Layer 7 of a small transformer language model trained on English Wikipedia (11 layers, counted from 0, width 64).
Take only the direct path to the model's output, skipping the later layers: a vector added to the residual stream pushes a token's score in proportion to its dot product with that token's output vector.

Output vectors of the tokens that the questions are about. A number n stands for n times 0.022.
"ile": 21 11 -26 -14 -8 14 1 21 4 7 0 6 2 -11 -17 -20 31 58 -13 1 10 13 -6 13 -42 -2 7 13 41 -9 19 15 32 33 7 -10 15 34 36 -42 -12 33 -13 -34 37 -10 -27 13 9 18 5 -30 -39 15 2 -35 29 10 -3 30 51 -3 21 52
"ans": 57 19 -12 8 14 29 10 -16 15 3 -5 10 -3 -15 15 -14 -44 2 -36 -41 9 3 -13 34 29 -33 -35 36 18 -16 21 -24 70 26 11 -39 33 43 31 10 2 4 -3 -14 -24 -21 3 39 -13 -8 0 9 5 21 21 14 -3 -12 1 23 2 -7 -45 12
"lin": 54 23 -5 14 -4 -39 39 0 4 -26 -2 24 3 -29 -32 12 18 6 -22 16 1 51 -11 2 -14 24 -38 13 -51 3 6 35 -27 15 27 -21 17 31 48 16 2 -23 -15 -19 -15 -24 -34 38 20 -45 -19 26 21 6 12 21 -13 22 12 -35 2 -1 24 -21
"ide": 24 24 38 11 25 6 9 3 52 45 12 -13 47 -11 7 -11 -59 -3 -20 6 -18 15 -21 -33 10 26 5 8 8 -17 -26 50 34 12 -5 -1 21 34 25 7 -1 18 -29 22 -8 -33 -35 18 -5 -16 -62 -34 5 40 -51 27 -5 11 4 23 12 -2 15 -11
"or": 43 -11 46 5 -20 4 9 -2 -12 8 -20 17 26 -5 9 -33 -2 30 -28 60 18 -19 -31 -23 -7 -5 6 33 -32 28 26 -35 -27 36 14 -9 6 -2 0 -9 4 11 -9 18 16 13 -5 -17 -24 9 -17 43 6 -40 -16 -7 28 -6 -27 12 29 0 -10 -12
":": -10 -2 -2 -8 -9 -8 22 -15 30 31 19 -20 3 -10 39 -25 8 11 33 -7 -17 1 -16 -3 -12 16 13 -21 -35 -5 22 27 20 -1 2 24 -15 14 -9 1 -8 -46 51 49 19 -26 39 -23 0 -38 -20 -28 -19 25 20 -1 7 -36 7 -9 -24 6 12 9
"se": 21 -35 2 -10 -22 -7 6 25 16 -22 31 28 -29 -15 -19 -33 35 29 12 50 -4 41 19 -20 -44 -16 -93 30 29 3 6 -6 1 -4 -3 54 -18 11 46 -34 4 -38 38 7 -26 -21 -15 25 31 35 9 33 -1 1 24 -26 12 -27 -31 21 -7 -2 -12 -15
"″": 13 -37 -6 23 -23 18 -13 37 39 23 -18 -15 -26 -29 5 15 0 18 -8 -22 -41 10 22 30 -2 -5 26 -17 -21 35 4 26 23 1 -41 21 17 26 70 4 -54 -58 12 -17 -15 -14 -35 -3 35 -20 -22 -82 -30 18 14 -59 -40 -25 -22 -7 -3 -6 -40 29
" mi": -15 -16 -6 47 -26 -9 -28 27 40 -6 5 -13 -10 -28 30 -8 -5 -3 4 -7 -1 20 -34 29 9 28 41 -4 -15 47 17 14 15 -8 54 14 27 25 29 -24 -46 -10 -20 12 -28 29 -47 15 -21 5 8 -43 -43 34 -12 36 4 2 13 -75 7 -3 -61 61
" App": 14 15 6 32 1 -17 -47 -9 74 -14 20 12 -11 -6 3 20 -26 2 -16 0 58 -8 15 -9 8 -4 -4 15 -15 26 23 -2 15 3 13 3 13 23 5 -34 -11 37 22 -40 -29 30 -5 -2 12 -19 4 -9 2 -5 24 1 -32 5 -1 -32 -14 -11 -12 18
"ute": 56 -29 -13 -4 -11 15 -17 9 -37 61 -33 -43 -25 -25 -51 -16 -42 64 24 37 -7 34 0 -9 -38 7 4 -13 32 5 -18 21 -7 64 7 9 5 71 26 -6 -18 -15 -10 -15 24 -11 -4 8 -11 26 16 11 -27 -13 -10 -6 16 -7 -6 -19 19 -12 5 63
"):": 10 5 9 6 3 -38 14 5 42 28 -6 -45 0 -18 30 -40 8 13 15 16 -56 29 -6 -15 30 48 1 -9 -22 17 50 16 20 -17 2 14 18 40 60 10 -15 -47 38 9 4 26 20 17 -10 -52 22 -15 12 36 -31 -10 4 28 36 -25 -16 -8 24 79
"el": -3 0 12 -5 -6 -22 -1 27 -26 19 -10 -25 19 -7 -44 -22 24 -3 -26 -16 11 -5 -8 -31 -54 -20 5 18 5 -32 32 26 39 -11 21 -20 8 8 35 -12 9 17 -31 -7 15 20 9 6 -29 -16 12 -14 31 14 5 3 -13 -9 -6 14 12 1 -37 -28
"ame": 37 36 3 11 30 -16 49 15 -6 43 -20 -62 -1 -15 -57 5 8 31 -8 31 -1 9 67 15 8 -15 4 55 -25 22 -9 17 0 -24 -43 -7 30 73 25 -25 -3 11 -11 8 -4 -21 17 27 -12 10 42 -53 -2 35 -4 -48 -10 -8 16 26 10 -5 -22 27
"ical": -34 24 -31 -9 -37 5 -34 9 -7 -19 -19 16 -28 -47 9 -34 -41 69 -22 -1 -32 1 7 32 -44 4 32 31 26 -41 1 38 31 -3 -60 -25 6 12 24 -26 -12 44 26 3 1 -45 -49 4 -14 24 23 4 25 -17 -5 20 -40 -23 -15 -25 -11 -4 53 26
"overnment": 43 -17 -14 45 57 18 -3 22 14 2 -9 -38 16 -37 13 43 23 65 -45 2 -12 13 -7 9 5 17 18 58 -25 61 20 -4 -11 -5 -65 -12 7 74 50 -30 -23 -3 31 2 -34 -37 -9 41 7 -35 -1 23 -12 -7 -46 -25 6 -23 -22 -22 -50 -8 14 33

Each question shows what one neuron of this layer's MLP adds at an activation of 1. A number n stands for n times 0.0097.

n170: 2 -14 27 -18 5 -13 0 -14 -2 -12 -10 -1 -14 5 3 5 11 1 -5 22 -1 -17 5 20 -9 -19 12 7 12 -2 -9 -4 4 -16 -20 30 1 -29 29 15 -2 -1 29 4 0 -17 32 -26 11 -3 2 1 36 25 20 -2 -6 0 -2 19 28 -20 -28 13
Which three tokens does it push up most, strongest first? "se", "″", "ame"

n25: -10 13 25 8 4 21 2 23 28 9 27 5 18 23 3 -11 1 -4 2 -13 -22 -1 7 10 -6 -4 26 -20 -32 16 -2 22 14 24 -18 -1 14 5 -28 -1 -24 0 -11 -9 28 -24 26 -8 3 -13 2 -8 18 9 -13 11 20 38 -4 17 -13 16 -2 1
Which two tokens does it push up most, strongest first? "ide", ":"

n6: 10 11 -11 2 -5 4 5 -6 4 5 -21 -26 -28 1 0 -6 -4 -16 -1 -6 -22 24 26 38 16 33 0 -5 -19 -1 4 1 -21 -19 22 6 -7 6 -17 34 -23 14 -14 -4 23 -3 -7 1 11 0 8 33 24 -24 -20 21 -10 2 18 12 36 -2 -28 -7
Pushed up most: "lin"

n155: 0 -1 -12 8 34 -7 21 -21 -3 17 -6 10 9 0 -3 0 0 3 4 14 13 -8 -9 34 -25 23 18 -18 -22 -14 2 0 4 17 -20 5 -44 -21 -32 -4 -28 19 22 -13 8 -11 7 5 -20 -5 -9 12 16 -4 18 7 5 22 25 23 6 -3 -18 13
Pushed up most: ":"

n184: -16 7 -10 20 -3 26 5 13 1 24 21 19 8 -26 11 -34 22 26 17 9 -5 -24 29 -2 -8 18 7 -36 21 1 -19 -33 12 -13 -13 1 -7 -3 16 23 -5 -3 -21 -8 9 -25 -11 -9 -13 1 9 19 -7 -15 -19 0 16 -16 11 -1 -2 -5 3 -2
Pushed down most: " App"

n183: -11 -2 14 -1 14 -19 7 7 2 20 18 -20 5 3 -17 18 13 -11 27 7 9 -25 -21 -20 -15 -5 -9 16 -20 18 12 10 -24 -3 4 -7 -26 -7 20 13 13 -22 4 13 5 -3 4 -14 5 -4 -26 -22 -29 25 11 -14 8 -26 35 15 -14 0 -8 1
Pushed up most: ":"

n54: 17 -1 2 17 -13 -31 -30 21 -12 20 -6 -11 41 -23 7 12 -12 1 3 9 5 -29 -5 4 -5 6 14 -14 -4 5 4 -6 14 -16 -11 -6 23 3 20 1 -16 19 -17 -7 11 16 -8 -5 -13 16 -24 0 -1 10 -6 -3 -12 -10 -37 -5 18 -67 37 -9
Pushed up most: "ide"

n118: 20 3 -11 -20 4 -5 3 -11 5 -13 -20 0 -3 -8 -12 22 25 -22 -40 3 23 -13 -35 -11 -18 -13 1 -7 -30 7 -3 6 -20 -9 -11 0 2 1 -22 10 45 -3 -10 2 -32 0 25 -1 -2 -4 -26 0 -8 -8 9 7 -2 18 -5 20 -19 19 33 1
Pushed down most: " mi"

n141: -3 18 3 -8 15 -13 -21 -14 -7 10 6 -9 5 -22 -15 16 0 -23 9 22 -13 14 -19 -24 -27 26 24 8 5 5 10 10 39 -22 5 9 -14 -20 -16 -13 -4 -15 4 14 -2 19 -1 9 10 -27 14 17 11 -12 7 -3 -7 -10 16 36 6 -17 -14 -10
Pushed up most: "el"

n11: -7 1 -24 -5 -11 20 14 -29 0 -7 7 -18 -3 15 -9 -14 9 -2 -24 -3 25 6 3 8 32 34 29 -6 2 -11 2 10 5 12 -24 -5 -5 -5 -11 20 16 -7 5 19 -7 5 18 -18 13 -1 0 -15 -4 25 8 -3 -34 2 26 -5 -15 36 12 -14
Pushed down most: "se"

n167: 14 -10 -13 -51 0 -21 1 6 10 -4 4 19 -37 27 26 13 -10 -18 -20 17 1 8 10 7 3 -12 -5 13 -9 4 5 -8 -3 3 -17 23 -7 1 -23 9 -17 -10 10 4 -26 -15 14 4 -11 42 17 25 19 -11 21 -9 -4 16 -14 -15 10 31 2 30
Pushed down most: "ide"

n107: 3 1 -24 7 -17 6 12 -8 -21 15 26 -15 4 -2 -3 13 7 9 18 -8 -23 -42 -19 -2 8 -35 0 -17 22 3 0 -9 -4 -29 -3 4 5 29 15 8 30 35 15 -3 -7 3 -7 -6 -18 -2 -12 -11 -11 -17 -25 -22 0 -8 -41 21 16 -5 13 4
Pushed up most: "ile"